Layer 3 of a small transformer language model trained on English Wikipedia (8 layers, counted from 0, width 128). Numbers have three digits each and are written without spaces.
In attention head 0, each number of a token's query is one row of weights dot the token's vector x. The head spreads its attention over the tokens so far by the softmax of query dot key.

Query weights of the head. A number n stands for (n - 500) times 0.0006.
q0: 537502425520525472507568487501447496465564485494596580514560434539459494421534496480480495507433523545446470435472483453495464546518510503504413505468547515494471513462584521488497507580482509435470500457515479566440445515562551554446425425528474520443513536515494509546497515451554501560460428442526486522480614496564443364530507481466493451447538492478527488500443515562479538508440
q1: 602523516524514520463644626518474503560431531476478559499547448464576559417513568508454519400447512613518523502587489354554383525492416499521473511441542611468477583483537533481531531591406443508521388585473483509439435467427563747424413424531569491399534555445452402518504476498575490522507573495485415536563738501558348284446440473594528480451479559461433511463525634559353389466425
q2: 407480460476436451476408367606531527417527481415242453386501592564408366571471479547502577653593445326517511443411518663465580433598590557305490487607465480559649483568397418493519613418621522535466764384513540448552598628533304221495618685520411465609478451485586640478525394469407403386468515413550621450398150377426620720386591428318309455528495470553566580598598305504663586604531
q3: 523633665621397603589323494384591524389460489524531257604554706544380597477448437599427531499633611494627548393729415574485434536543730493409516599366404620494360613683265591401698341388475586452361569490433708339490666512346595548296503711615455574424424437540472676500513622473604485608706448540517511608382425674334583462499522446395368274484635313322561392430513519364695292614563
q4: 477357392467555353408515416595559590520546657561458758317406406539509408537574496299585312414369338475336464467240574411707486463479354362701610283582681465554567319378635512523282546599584541542617542405630399578462309478612335321622681228416480438635554571468650447501620358467405511451324681399511340518668369471675468667661419526643637634463368531656372656496397595556329579401444
q5: 334465517444606389418555492554542343449401506534292283336419603385268473559243389547479300380487530316544378553452548421620637486368434512422477096487585389339536529424422436624496486349718660641431584295754523613518519512653568509571666477447715388511493401400617450418288436326614310412515598592604383533435262471557437663673438411465694582530399375487811641657597498608587495587380
q6: 349475503439653455413395463296561690750386512360298675514289684514375418565600572618739432499470514467511419675250513498494320212490577416591623316627529327661558467406336604527281551312503496496567606639770449643398561313567276451497805560402547503579582736542767463445582467446461504492561696305542432506485247614613665313573358474429529614408397254660457632689356567566508484420501
q7: 407567456419407250340584586515458559647571603549624827702282381481669488581776605267800339309540198454651555394025743349569607572297202317705474374543668339701515209276749460682064680599500586395660420592484193629526073382350647533642388297349412422420666604477655213487471220452502729380337736413350475301655469410654300436774302519640362605575495848687208660377344701456199724184497
q8: 579521602427342567615690738497362569286545439665554434613665408297497401400454635546194461482375623556508679496584434539332464574414493645413362662420389631515420557646565261442638529604286457635518370563333597527407391498360592586387305377522533435556402396498314436494584541480552377470621325651341453296613884382537476285518493482581524347530676666481396354385640550366436527561562
q9: 440806510491518454324566296297623598323530452435417559326444600432272549565485448505634200549563495544728306641379447429625574238647716647578663470633609463481565704594470467397514644380548501432786513460538455457384597420434377368563786577424489478405445265546653419439555667510439578554548505497853381827302508595602688349575341584369513550703303476578253468640545659429575494414555
q10: 424440418331547485367523372521388336645497519526645396174464415300556643508340507674170562547871517434588682614549537285533504150346404426464559590510539298489544436684477446436615578424689296421649588448702414369489494558617567679725312436513466519509580429585598393729707601486629148463488522606567578521365568299668196501358381502613636502581567492456385419696541521696464598539620
q11: 394619231627535335378500490469648428690624714468573509415406318600680514538563506207741663555551499647593321502504515514474517383533420286542707436651648588361675460483565589538506470345543641281396672501435619313459668504489684456624522468340500646442505509532631618585668399562460789633681738428490531730441298503645408545546433470450456595598329443658361589633305590800646558482667
q12: 551514544459505473503561543548541454502466506480462537527491504530518497458533569555538487463495501556543492499541496424528383478474475550508447471515554560459553515537503604436476522494459475469504415522544526465479506445433475569481457382505626522467506489459484464562425495506582504502550567496471469534531497446511412457448457515475469541475476597453449498500435509510429439495485
q13: 449485666532439455463403455522642529500429506537426425450419697483502513565505487535564524519589529445529511510486441491534420560561523540436677406565465503571534465617296572519558499406502588490456506470474532423593640486358334287491666611463526495568418413466511467402397475559522452473590554501458504525501292544441648593438606493478465492496491474453567562518499472452522405514486
q14: 550455338485605420459638462559446467547530507524577633465516223441596492433495578245438375478296307553409470500468583452613561510374420438539391443467581460480570457401750396630378684692515444550637446550595384572485354501669561660600364364485402438446560557521522434519471456444481507400422471511581445448450708538657319463503423521573588538486343604595398530480418482576457617484525
q15: 443467477482398465475424443549720508406564523407361344358388655503482390620495344509531439602497547374482596423354456581609545459566501443297505287551361344495404354600424444467439354523648634527425790396589569468640531454491244298464545627485451345744391313526647763499345338359434403577468386575579544524322244497507558715467598520532455537487679380509531630476501401427600543534548
q16: 519444454354424558605698609388446614473440434642661594729544320344513457315548725479386401373439560622424565585500517534461366606548433549557331600313558650478489566492621525380449612737506394462580447479496505640552375469564510742499207300571516487442492432486624322518329690440571478621464560630400455370640744555650293427569501574680748660523367709379397386413589535426393365426540
q17: 378372303354674344351508343510361433621608584451488948296445508515651637567718594313604436624392438476460448650037779411475578245472318466701626328687747340865720299314549504596228584565520447363740460598816261614438318293509264438668662487436508510570726584489761270291667371478427726469221795347565545390632439512770544596519387671362543735450303399766280678462289567734376714287524
q18: 713400306386639318253861418619569747668477294496412795343275330367815545524615658200462390203221291835451403457179580392618292502527315377633508474306620442609424184535906630548220566738460696499545342440652446386307353334347427328613514262515573195547538699326679365682481228454424709442477698394391529491711685376476575521574548506528870528513270550522066682646392506530373601438544
q19: 676425713413378713807530539576382436490483466580633375604736558462502475404383573667370619365449477551391543432642358612637369577456447684418517632213310597303304643614554506326632446666348295675506433374346629476635521621453594547423324399584650538644455517572324555489317633483586551511460286469458476558555732560482328513506578595541531419480569701411490297418486432430500395648312
q20: 359416573492322705572375569883634305568358438548580475606381672360432466311583339680706637467610617514555496380644234438457519716534512740352684287813451552276596654526208409654421500425358521581217457482470738402433827801570449324208686659766626648498650646643406722742575777472586502390652540557278404774557247753189682482242663178537411390375537628498824594607693285366718491730212
q21: 574235620476379617693663711437424769356272583556388497763539386185617299457474401675444339293273506384477605481467497525436652741732459548392368518325275543422267526324647386461562603696368615555686334525389587675504382329395499504547205583535570316579415593468488561568307496363538476393354403481449616370534743548412482336450423363453499486298627646368416525407707599517597463479377
q22: 533438450682407510477501477577586431723583609577684468467556377699379518634634485564671531629606395494571536424454758515426552530460577463613417568546443430399610524380647502433440461463458705323435393605388473531626273419606671560567672518386442593443526405534529477405374481480538601402349623392489435658473495303632395652560433429692312553481412754472692407440356717768441503386609
q23: 381604479394679240505280278418507633782417578443548659711321495526408486596451442605580414442539449445746382615323743272559511438416657401565609442565539575638546315440406535519409556322732463355662789535676409401540455545469426581568738582206406629447665440561959498693437584338471499516482724306571501699412263493679495400514515574468628607688532618411614627521411568543484559406672
q24: 646463656342493634545642623582625637426568483523322517524607428402796495464491537463375610386261392550418278401585451472609409645701286558497453642534380612306365403717678509506580591800270663664464269464440701325553499513359639484678064469695660273592431515412386591618477242562544608296518476593371685640527627552409487496460607427284591403536473291403429442493535555548649355618447
q25: 546597591287421469549782674617496762374447533627379484555481397267409395348366553506302387294203642437525454388601454455473469580704439687592383642303482544372387393629452478374773700748301608619544290371459602411575499535359753617575370341618586366447222488379448563801470494372536215564547395802414610446615905473474438538509401407424490386424599578329416416487624535366539308470569
q26: 500792477555432260354529403443583775476684240372457551669649483783667226523682395454432578478470530594615417557357526491496488598570370430453316575699315363449457401568415543371416575602473714465491621491432380583497425352308321416526505643495566397546409520533541603722614367469425675582503550576372605395517465332414784388460541539392144390325453450535409476463670516492556691424347
q27: 317327322561532594372467317369419531630535512417312830597689467508636579479564520496568548543580499414635264657578653430472257098499593499570578317533565654485647313742443481449521436529486488364508624410516585403384624357368475599675582813462505518714774623474685669356537603632481809475402541378400736625600329625504761464458497388319417592429452357623535386537416590908564601369496
q28: 431685649482596530459440343550601314629635596495495379270449824582433589582653272473733549505702225339359509414544322433656553557358516521340567137813655293497572464550442439582385614362636443553433385481505388477509434693456357258438456476525536454602714359626344576431425628649497437234520689495366522538480288701469488573507367507551381483542708162525727481707443379379549473563459
q29: 401284456520580598552469698513545465745360564378566449526577582393411469647563729576689469353471559347557293568474521670492567561298509476594672449564534615440318589229377556450493473513482437602458461619484479556465587413237566607604685630410567501419659331432560292423277514450465469541519715440555459503600624668514365323575549441676731599513422607449623575684721763549435409347349
q30: 403574307509567433499473537368542434316314457493368410609656496366346658517443480566442423459799361557469590848643450377468614267481651412503361405472444452636631455772146402666565612423656482569397627470715481393244557564473404545445382712473469622611519289584580583544657533481409227625439583647392702438365502564370648509552379455551683530652748394595564524735646344279527602404453
q31: 367515510577505420281377439600595516612616539450598553472374535798549654584442381273866785576514220366590503465345598300579657492515460349502913287589633381621537494606463732574393574486458597488386594656541147482527432596672439679501502554411522572327925649503576502438637411463410425253358613575169462506587367634678500327677467661541268703280260240602295671613308695448440536113155

Each question shows a short text with each token's key, already scaled and adjusted for position as the last token sees it. A number n stands for (n - 500) times 0.0032.

Then comes the last token's vector x. A number n stands for (n - 500) times 0.016.

0 "at": 354658429589336398408495833463490347324405405490417448423779427468618528357411527515429594455609
1 "ics": 533719405616314350334502927484519446225447367485435472388866452478576428394426489524436567392614
2 ",": 725663422651320331417473876465451453430547387434469410427875483511511515455501437504398549405528
3 " b": 559543476620413396429434712510600495598608448523396450458776430508509625452517453554406460502508
4 "al": 448471508632381398421475811552535449680690383505395450484824431476549546416409486543483585445570
5 "anc": 339434537572419426436470774526521464539622412576405472454745447462532583420473486564450512449536
6 "ing": 351386572593328372364431862526584382392619417531385407446877443467514491395412455504409583454601
7 " on": 481340644651322354389495879459606397265612400531405444379846460529538480406411463490458533405575
x: 638498431497552532474533486491483509494463466508432542514485493478545464474454494513561621460549480512566450447568500622546482503517477566585461522360453554438503545578487554566468473516543534469519512454556787478347461500482576472465558400501475397421470457491404488438458450640496569568581469470546566643455430459405483496462601522424523514575467452413499483457548371541473426664567
Which token does the last token look at most? 2 ","

0 "ers": 333666404616316386323485897476484418335383373474462457399887438443526400441417512504463542410616
1 " of": 521634420589370375403476784481558432330459400429506450454859512478543510473475394489436544406541
2 " und": 643598455586379378421463740431546479514515380491459453429780496518499502431457405567498544446473
3 "oc": 598545491569436400426466736427533422631597399528426472480745487491487533490465418547528573421602
4 "ument": 472526531561351437392477830474534425666691397525430474432789497480514526396434501498458543403532
5 "ed": 347447580606368383376469864515522394571657413537406410470804473459542521405412499445484532473560
6 " al": 411366589608425391454469738466562463387565404569416476451761445485501532410389528537491461420516
7 "i": 555359575602403440451493835500510448325536407529382468454845475458548493436403555528458613414548
x: 522430497469543538583488448560537534640516449529548460464500438533575518419480524501489477412420463299509536398488424487541490466489490475520459530478458408525458536540546588362584539499545574574589546445498750535475529588476553518319396687471513410425533442490519530516481514491530458414540474489526490571593442493402482503478511405482480416499508539378493511491472542383421485482485
Which token does the last token look at most? 1 " of"

0 " with": 362595414616277357340474856493570453376388375395493403371874484504516472427467425472428521430526
1 " the": 522657424628312367368484894505500465320463354404492428405847499505480597466468424522469554406504
2 " female": 683697465616323335358500858436498508452556415468416454382812495521487559439416433502379524388592
3 " fig": 561551500573359403392459735402569525630595411492432472454749487472497549490431482557460484426551
4 "ures": 452563562620295389300476915517471425759682334534420440414879442495482375418444512461387566435638
5 " only": 393445559623345351387468696496523446532595446469420398473738446505460505477449549449383458434483
6 " ident": 428375598611374393377465777448551519346588394542398449438762430486453546452473467495450445369497
7 "if": 582367568563402446400448772506531419337481472545412434467739449540508482433472581533467532514479
x: 555438515371391443521388459458497527626470546560444402500559584475595477428557492452444473443482468402555413543537424475534561514427460603519611528483460422329439564580489530551586562480400421544394555503510554532474502529534566507486476585634466420463514521530467524458417610516539603516456437494472537588456469543515477396517493441464454506439494558399478488520548416633484461357510
Which token does the last token look at most? 0 " with"

0 " has": 346639379627284319316471838443498426331401374421505438374879462518472434447437409499440549444512
1 " pro": 566634436591379398358471740442585453363520374481477456450770461476508536470435480556532464438489
2 "ceeded": 670644475616353375348480835543577431463560370480449427407809454467458463413452456441417526493451
3 ",": 722638453652339310418483909466420454669616342441460404423868471520503478429514451489419575379521
4 " a": 486559528657322375343485820528539471682627349464454412417878484503540550467438501529374505460536
5 " cer": 388465551596425422380482736443520532520622360521481457426714480513530553480439555557510518465491
6 "tain": 333353550634335370403466852531544494368622407492409405423819445431518467439435513538458492381526
7 " ind": 507408583584436429425480725476603517387551432537422444451707484511554592424456471513512509456503
x: 539487465515587546418492490524531439496492479553477459487530448578530519469413508496435474483464552543532553460538497492504574444529493634489475455414564577469486531543511561559515474518389402595553569504513520499530592562454443418455448497582385557519620574462471584462512492433416627487507413441426590748467453572531442426311590564359507388480423514405518552564492608557509421552508
Which token does the last token look at most? 4 " a"

0 " on": 325610413625307338365486865471572432361362352416485452377880481522515453444434417487451549361554
1 " the": 519651434618327377378480894501509463328457364410485431401848506506475584462466424518470559397511
2 " bas": 605610468584389456400462730443509512511539409530494439437751470500485535491487537520471535464547
3 "is": 620574508622346412416485849469536418634619380528426429495823460424514470431461575522430552462578
4 " of": 492565506620355390406486816482548427689643365459462442460849512501574520445486415489419541394558
5 " res": 374445593575385434398447736525576515526597419512451490455718448498479580471462443543528468387508
6 "idence": 306391554583381357415496832486504498390630420515400458453818486462511458449414466497439555350558
7 " within": 467383644644292358331450857502588424298600398512419414393891485514558455448443435479486506412530
x: 692453473548495600589592503569449410514481547531391596556497455599534477495508578513490506515427583468538382462572569560513459519497515561597511476499555576497485489499444516585568504511579585493404478539488739479380553368476578441461555552568513543532497514482384591504545431585503568487564494554477416630489468468397559465407538451525633483476522446448531486446533465556446481524553
Which token does the last token look at most, and with what share of its attention? 1 " the", with about 30%

0 " Bus": 376663393564348417343494840443481409309366366491444511419831444484590516387380451505424540441653
1 "\",": 543667389665270333385469896424442496256439384397470401433935476518513481477480453489418573325523
2 " was": 690667456679282308369476810431518492450527358437463406415923447504514498434438420465397543457529
3 " introduced": 622655456656305369310469847503521515614602332518451397390867451445461462419397446458392514392454
4 " in": 471543568694300292319460880484603433706659332464411428411888462538605473435436473531462540431508
5 " ": 370500505582450447474466694510529498501574443517462486490762481545489498497499417534368573351516
6 "195": 384414530598397363417523769435548507390607397527432478470761516543541549487411513533409581389576
7 "9": 577330584591405370392514835486466506269548410557395456471799484545549501440372564482372616322605
x: 611526541518501545484534518517586529637545436518422522462482498479519499401558478524498511446497453538472610512597474488496519520514469507542429511501288472457459529517573594491572437514513649558512613544544600449440598597551519492448439657546607415554438460491587631480503474453549469486506423540505520534368506457362480486359467415487463459475476488497492539562567480475593551603438
Which token does the last token look at most? 4 " in"

0 " b": 406608443587403402412449731488581470373435451478407480451787423472550590403505466544417508483514
1 "ott": 612717442563381439380507820529505393257536325484429488440811428474587479368410595494422558411601
2 "le": 711652480567381469396489836532478440476590383495399436436781424453594468382412574498446583430553
3 " of": 650626477596366405414474795486536428594574369441484447458859510498551510476494408478433535385543
4 " med": 464504535586432442411462672434552494573591401547442454471682464501548533509500390516550494455537
5 "ic": 325431543623373381384489836519498439563677367519400477450813455491566557424392503534509583444546
6 "ine": 311354572578353392422500855524500439363643392527400454445781458486546544394420529545405551387587
7 ",": 492364576655345351429466877477426458260598377498435400421866487518520500460515431486418561363520
x: 631442552497456565437522485504497441499481497457439549491490441499524538449491582510535481473526466501484512525534373468538481512562509491602588472522498477475498485496486514449542505523523590455510309533453834553440511518439544474546481462601588466537467537491400574449521486634550505470488450502485410555511529462379660485310532472486511410530485424526464420517488540546382465465541
Which two tokens does the last token look at most, in order? 3 " of", 7 ","

0 " he": 343690366599305313391517861378468459263410374405488438413834450513546486378395532513404577454572
1 " c": 580622454579425344421490729450565480369507391491453500453682466523550591442455485551459527518577
2 "ann": 679639455612388464432478804569447433435620350506447451476803431454561510392499549536458537447505
3 "ot": 637588520587406390387473840472525358692651370522381478425821428518550536379443490489481569482593
4 " return": 442526547631310362352509836522557447691719286505423455406789425454532468393403486533415477416463
5 " to": 313471528657345310404500797447565454588651365463459404424852458506487437395494445502424551434581
6 " school": 251363607628278313333497951393548449380709329498399428366889471466546479396377430521404528351604
7 " without": 458334627672277281387479862502554425256619341482451420359915447489526472391418425485468566438515
x: 543483484532514486536551429538525450482417438522426527448550427468493390480465628524419501517447482579521337482460560571600531464506536559492591489486532559363421498551514514596503550493533580465492533488435742584479521498497525422455634489438557378596382534480412504490449508553527570524529413592434391635579496545516512432441544459481523492554494465407528542506586441573399476669524
Which token does the last token look at most? 2 "ann"

0 " in": 366602428614327313372463824484614442374403375405468460412866482518581481460449411527487557403518
1 " other": 537683397678324302309495859483538506332455420401455420463829490514539572495403463525418458422501
2 " f": 627553485539446408436434713478589514518550473497419487488728484561478546489496409559453534404527
3 "urn": 616587506573421415415476768589525455594670380517420503484739447444497579420426492528514518415457
4 "it": 409497517560397464419459795487538392635624410552411454461803474496569500419435513523444553497521
5 "ure": 275411522592367404391460845512492426574667411556386431457832449462519497403424480483412551424622
6 ",": 272442548655355322444478856472424468377648360477448405427842478503517476444510449498405562379533
7 " c": 559414583587449349426470692475571507384538437541430470452686464546515618474463480572445500511563
x: 441409583457500620484486440525524404615515450426474474427521510516433694482519449565526514440517564511541473551618532561491489439642491542428597496480409600458548517495497431439608455513524453529512478460524599525483473574480444432520639525532463488534580489476527503496452484481526479524477509447459603604566619492438283493318525545429456405517519462464476484481378441480516514545503
Which two tokens does the last token look at most, in order? 0 " in", 6 ","

0 "oun": 340631392537393408410512761502439446386401414445480477422753465471510453457451567558502585405496
1 "ces": 544700412598347396364495868513510417259474382532436470417839449472527416409440474516475573437598
2 " it": 710655474612305377349511843481528422490588311452500435395798486550565462353404618503400607493560
3 " was": 671636483665298313384486809467517482642606334457451423405889433499519478398444436478411558448521
4 " E": 451515521624437409414503749518505540658637358555468487440754469500597523475470562556448510522579
5 "z": 373442545608416431439485741542504410517623352573407460422807445443623490349453506551501562453523
6 "ra": 343348618603401423401513788499438473341605382540400431469770445473568496421424509546462599437551
7 "’s": 465332608658314387321487938514519439292596364514421418382881504522505487410469484509443595465503
x: 638507604523571501513549421542520517564510484454482480453495544488601493481434463576544558485542427594443481549436444488509436510532542539492451531500462417345454566553620516577402520487561523377453535557468791547544560515456487393508441545492511428539535532483485502502409577518495544544590497507488482742539475507403618550491447401539581419573571488414452496530461533520480368566475
Which token does the last token look at most? 7 "’s"

0 "ra": 337651406589351418386509839473454411321387365456444426439813452506590472400416516504449593429547
1 " s": 570605497561426395435441725522624477384531419479442503464723455476511576442488476563476510426567
2 "ud": 692604478591417448427470743517510388493561377511421449465747412475528501436454539529463510437529
3 "den": 672612525583364386392477843559514417632674364480394463432862449477626485385392529539476545429526
4 "ly": 458513522611368350417480818462462368731700399497403414469809447453530466370421508431448574450628
5 " fe": 335424564607338364360444804473621495533625357509403430394851446495518498405462535565499543481481
6 "els": 288399606614322416327473878524491407391667366562417437402852445436497382378457545476422539391589
7 " much": 499342609652345295340484821519476479296575404517414422451809461459523480432390575468450507460544
x: 553505448569489550614435468453381494533530430427443595559609588466482372529460609474506483412426498452483451581530386551489470505485510647458494500498397428423487556483455530577495472482527539531507494466479717569503579496465454429497598540457455434453519526513563446554505469367391508427501534535478490772464569500436540543403514476558571531618496527490462491500579422544600458529508
Which two tokens does the last token look at most, in order? 5 " fe", 6 "els"

0 "ess": 333703411593342440371487861549480388335432378493401482436826441460549503360466517484429560431529
1 ",": 569671415631322339422481878469426448267460383416475423423871477522504508449493444481384563388540
2 " E": 660620482625425414429499736503503521494564372520468492440777462515588557483461549537427504526603
3 "z": 565563493606411451458487735542497385607609373553412467432805442443621504359453506528490567468548
4 "ra": 418489569595394437414509764513434442700672366509410440478781442481566519433418508533454588448555
5 " once": 306483531590326332407486775429518427576659397501410431397769455526551482381381479510431555425501
6 " again": 374399595620326315381480767465534446424639407514411400399776447464528482385399521468394518410509
7 " tri": 577307647584350471351483777474551470316512390526410407412817440516502501376411529551426503417520
x: 565468485442466543551541492518501484503456480675530378515582519408591510570475447468456491543547593442466491472472500512566455493547527604468518606473474397451499468551371494543547637619472430569613547525567675451490535374515530555466559513518526464548518425373415570507551468401572524479491537471571476605503570528623477471442570520401513502536498401554515537524417521473566491668534
Which token does the last token look at most? 1 ","

0 " was": 358600395631306318362473778446520516364381388404489431412900464494520477448440415472422562422526
1 " born": 514633425651280349284458816413540525359440381464463378367843506486522453450377469458430465431492
2 ".": 693652424613305402356451814468480467426530380411476406420865489481495505486448470463389568339554
3 " In": 670622514719297254296434875500533427642625275459465391417930429549598489451399502520465543480484
4 " ": 405531500587445448468469715497504482610581429512469485487781482564480490491489432528376586371518
5 "198": 366468508574397414422518765407520507512613403505434484463740532537513532509435507525399547409574
6 "5": 363365565586396411397500842497434452301608408553409450488810478570531489441404586448363612326587
7 ",": 486383569654354329414457837511432479283587391485447418432833481516494480461505464494420531391467
x: 528412528483450503460537478558549478482515526435394527530538461569544510468518586501498459467456478498440463570492367498506490452564536458533620471455499450489503478492470530471545506480502599517479368549481796594407538494458448455511488480586564463514527526524422567501489515661565479504506483444513427524498507491370692498328464409481519441493534417547451464574507625572463457454484
Which token does the last token look at most? 3 " In"

0 "B": 368631418595361417406481799522466408350406404508413461419837431470617559359435471443401530480602
1 "ody": 554721420590345400381522856485499395256495400478379464424826445475577507380412489527409559435604
2 " style": 697702447613295360296513874451521494417528357452426460383867500495552468416383511523388545396544
3 " var": 546557481655378391381438714466595501609576412482410451472776456555497510447476435541475457424524
4 "i": 424545497616349436394488864474513414703662373503380454425892450474590435410426553536444598404547
5 "ations": 302494535590358401314465878521505417602687381567398457407875443488527372429480476495424558400571
6 "===\n\n": 334489522695297394333429813394554504430661325494439352380937488534516481470466425535404532377492
7 "\"": 504388575682292356326456857434530495326614392513394369467890472544488467519509549531427503342515
x: 439421534493503488404590474541487520465494446395460495587451547431505469511474477481546405484556519463510462482635551452490475503474511627474460532424653524461433521627594553499554483419485613582501481571455720405548585456502459609507480539619597489465454386533358392464505569456578471493541454508537474519428546600366535495513586494464540456472474365514540534512518569463606407530555
Which two tokens does the last token look at most, in order? 6 "===\n\n", 7 "\""

0 "form": 392686412572348418380480813540496426328437402482459502425817454498546504416447467497465513383529
1 " and": 554632429623327351408488845503499458305470391431489423437792492533528446428481402459409515445546
2 " Im": 675612475595407401440506753507505472499583346539422507398749449505543553468438462558496455420588
3 "m": 546541509595420377426492754584506432658622350501412491443795471486560571461442535569471557414531
4 "ig": 409477536552414468446498779500495409686673361581385477418756427475581523392392514584486529435561
5 "r": 340422585582416416428497760500488431484601390564404467484771477441607544445417554524449510458532
6 "ant": 303351571540409441439474853586471400364634398538369486411803437521581521388428478498434572427568
7 " Res": 548337644566379427367476779502535491307539424570432510434752440483528531461445463550501462397633
x: 512593504530515562484331452534585562450598547601500519540523536574503549432496522475554494493502489516491537456612553501551417505535524543541554504428543545474534444498483511519497434502463457530461437499570771455523476513482549506516565482589562498469542542435394556447491536419501609394438408485480469615649500502477343464386597516545540495525469602504504440486511461469654383662430
Which token does the last token look at most? 1 " and"

0 "le": 371660422581373459385498825537472448346412402500403431416778429446596473359409560504439573440549
1 "’s": 496653430607333391370478895522522440314447389418488439395852516509512478435480449499440590445519
2 " house": 696696489595288358354488901456520467419542326439440455383884482486504453430400488483389505355553
3 ",": 698646483650324329413480913469425456669619340428464414410890486522521492437487456476387577370543
4 " where": 468591509657294328375466847515523429710641327421440407373904472561533533407380467476381558389494
5 " he": 248454552665305321405496871415487459554698325467432415389890448540532506396401521530385548429566
6 " perform": 347372584643259330350440912474535476357673353515398431400883450478504510398389474532365504411479
7 "s": 532355597620328370366466883524533413281578395549398446404879449502477380449467504523358579449607
x: 557570559541464505668518465503601554588386506517485512531439485431524503445506464532494469565507486452480440480471512540548420431660460510554501482544542548396565516517447596509488482505523564567448537397390831479501500489487500488427531530521515431516464604479569486492521555425497447523550458514538511530451546511365474518475618468569550372495520469455370367519596531428633441512523
Which token does the last token look at most, and with what share of its attention? 6 " perform", with about 30%

0 "ies": 310679413610308399322497874523476417323392367483460459410850433470516408420429525514444551427606
1 " against": 507647429614306360362464833473557457311438375441510428375876483483506466437439412496449529405515
2 " sm": 614545489573424401390477660450536550532599384506451455447733488494484519520488479524462489445522
3 "ugg": 625554493562407468408482759478479464629634373534423502428751469508499532441471479550457524361510
4 "l": 406469531566394435442485758510530421626623408533425461461754464426555524412422521485446547433524
5 "ers": 300480592598336382358466880484471444598693358545424464401872429445503423452411527505447553389641
6 " and": 326443559642326357391478839482506460407619367492467387439811500515512429437487414452410532466509
7 " employ": 528325618622285341373448831486526465314553379542438430434815455431479537427438460535420430424540
x: 497527548512459669526477536462547490491477484555468477472472558452431458453474540510429513448496350418521397508559637452522472459540521641564559492475464605440425550500345497418513435548397557597440522476534675545504445479449528444561584537445520546588560628518412520593481538527435516457421594530471483578571502461457525444472579520511477538464608411423468532503535513589606402680473
Which token does the last token look at most? 6 " and"

0 "s": 377622418595352422383493836528521395344399421491447478412818441458543387440475499506428569431597
1 " sim": 593614435616378396450481737443518533377507408484450454474735420456453502430472481592444506443511
2 "ul": 680611443581403475459504738508477412493601386495435461483758436461558511452418567547480578417523
3 "ating": 653624484571331392349467820527622398593624392468425436435809474453596464406456445479440574444528
4 " cl": 434505534582453416425499695472578500632609372498391487439734456475538530438484471528472465427554
5 "ot": 286447552581412413400458824488546374543650405531367471414826430508536510405471451494488556427582
6 "hes": 313334584580379418378452849535513394350637398589396490434833398440501435381446522517411582454578
7 ".": 480388550633328430409448818470498458308589392459434413417830503505504511482486440483404553335554
x: 674401614459526543505524457533454504443583512520362618548408410422601550511489579539504431532486444458478505454483522488521480561515451637544465478485473469434464467474535549466577488555484525511461431456539682478532455479402548502614522483606598392663503490430408466459478488618495515490497434482452464483510492487417552536472586472468447378522469435446505380475499562534444498570580
Which token does the last token look at most? 7 "."

0 "198": 414643424569363406403513821412515471362427421471446487433788514515558517476425484500409555396580
1 "0": 612691457588378407368514832478479453285511407497436454452794474533611541388396556426375624348631
2 ".\n\n": 653641374664315379337437778418526504413453390408486360412940504536533480515462407540402528358498
3 "The": 671648471710290347304470933484466464603599327439469386389904480536469541497480458536454544414465
4 " I": 427529478649411395386500788537466485705643350531455419407883446579526499456441512542451551479618
5 "l": 330411545576397454417500765501495399487613388554413458437773465444569516410440512518472570432518
6 "leg": 377346549580417466414458760492472401385596375544418457463811428505490568466444433560524540366520
7 "al": 516283601628382408387491870521463435272541379537377439468844451509559506414422499543467616425586
x: 495522497536503447532481520483568546514469522468477501475554497401587580478536448604412399455473524509566549381506418511491519509494672476522558518530548396460510547594585591523540488507482594621487496456336715434553548573543507560374465493655544403520574510475517482439538502477483547411465417442475484739481519454460403485597567438574535499418482486376530550478493516573628539522512
Which two tokens does the last token look at most, in order? 2 ".\n\n", 3 "The"

0 " II": 356615411606357351344497835500490445373382389456439437408857483507577448411409506487484566382576
1 "R": 586633445586367457366476786596504420365508362478450450458808470512575506450476499474492517411579
2 "I": 722643456609390422406507824553470447463590391503456412411857459529592485413477490457508575439641
3 "RA": 717660499645296387320502925510503415649702302497425432382925456475596527386413481473456510336583
4 " states": 479584528637313357286490892490506471747717294524432435357915442459540402405395481490472522381558
5 ":\n\n": 322529489716279335299447854416514467619681306455452361395966493557517479491457432541428532346481
6 "N": 351400550651382381390479780603481417410593389541442429407852469543528534454454481505478470420575
7 "ot": 551357590594429391342454787485491358318532434550388447410862459552514521449458439505523532485557
x: 454402457517442581397519485560586484557501544596477505459480548531356415459449444502474517495584488506525366429434520597545534546460453506526569363484549516482458581436470621517542450576588451597399439509422709482514414506530551492506401557608508443457530452439582475526448494533538547514578535533572407654495500552520431562466514376518509428467546472388512573543464427568452502548462
Which token does the last token look at most, and with what share of its attention? 5 ":\n\n", with about 50%

0 " even": 413620411558363315433496748467451486368428404428500455444710477472562458430434524476463510443457
1 " within": 504620428618283356336456818509560424312438348432498417400872474520552441457443436496495513437504
2 " each": 614636461613336322349489785489502465455520371439459434387797451559427528480416533536499529442443
3 " major": 661632459635329322332470861472486521658638388481419441455809452480521549437399488583381510431514
4 " classification": 472579517569365374388488803424556498658637391530411470450725465399532460412454544546434511423601
5 ",": 280519484650351355423487840467381458624649364472458398443806475534522461438541469514412577418516
6 " there": 417409599626316357340455778507551499415602356516485415387817505537584480464395617551426543469481
7 " may": 527341589665342339367476787475456483288560360519439404394839435546457438441467432544450546428529
x: 579497487493487571511522437379499502577482531595535570512488516381435475537413599511373477519471536577488445585499481561548453491495512562545607412478548535459473483619425478450561585563524620654469494388432643639504582533504630448416540538576522510638370445487512539514540425464496577500558576498513480409473511540349529529527568465503379479553533501511541522458418507564441630607538
Which token does the last token look at most, and with what share of its attention? 7 " may", with about 30%

0 "==\n\n": 345571348657280371303437835417525487388343424379520376391961503550515480502469422528407541357517
1 "E": 595638459640385409355482810544487465350523380495459433425832476534588493467530497488467497468580
2 "z": 624611454629376430403466763528489392489547375533422439418859454488595472387467496538501555453522
3 "ra": 628582524611360430364488795495430441670645356494425410468831457524532484467441498538459573432534
4 " H": 431516520567426429356476734520521477633607381519448445434782493555528528450453504525446514461549
5 "ull": 333451541571437410405492711475444405570668380534401471462805461513543565401400461527445579390564
6 " is": 326411586648324362348473810465497436358645381514415420408896446569487441431476424442438573433501
7 " a": 488382615667314379298477836505532466315603380508431391407908497519530504487437488526392524442528
x: 645471557480515556490475507413527361552429481470446439482469573463564576566468410509580478481480482515530427585491433517442530505469531485508413531553486416378474513459507473580478502539520541462376448431504766569503669420428434443518434567439523536522504487503439573458476528451466572522447448462523455622579577587435551480270479473426579545537491502509466463566545430534516462659476
Which two tokens does the last token look at most, in order? 6 " is", 7 " a"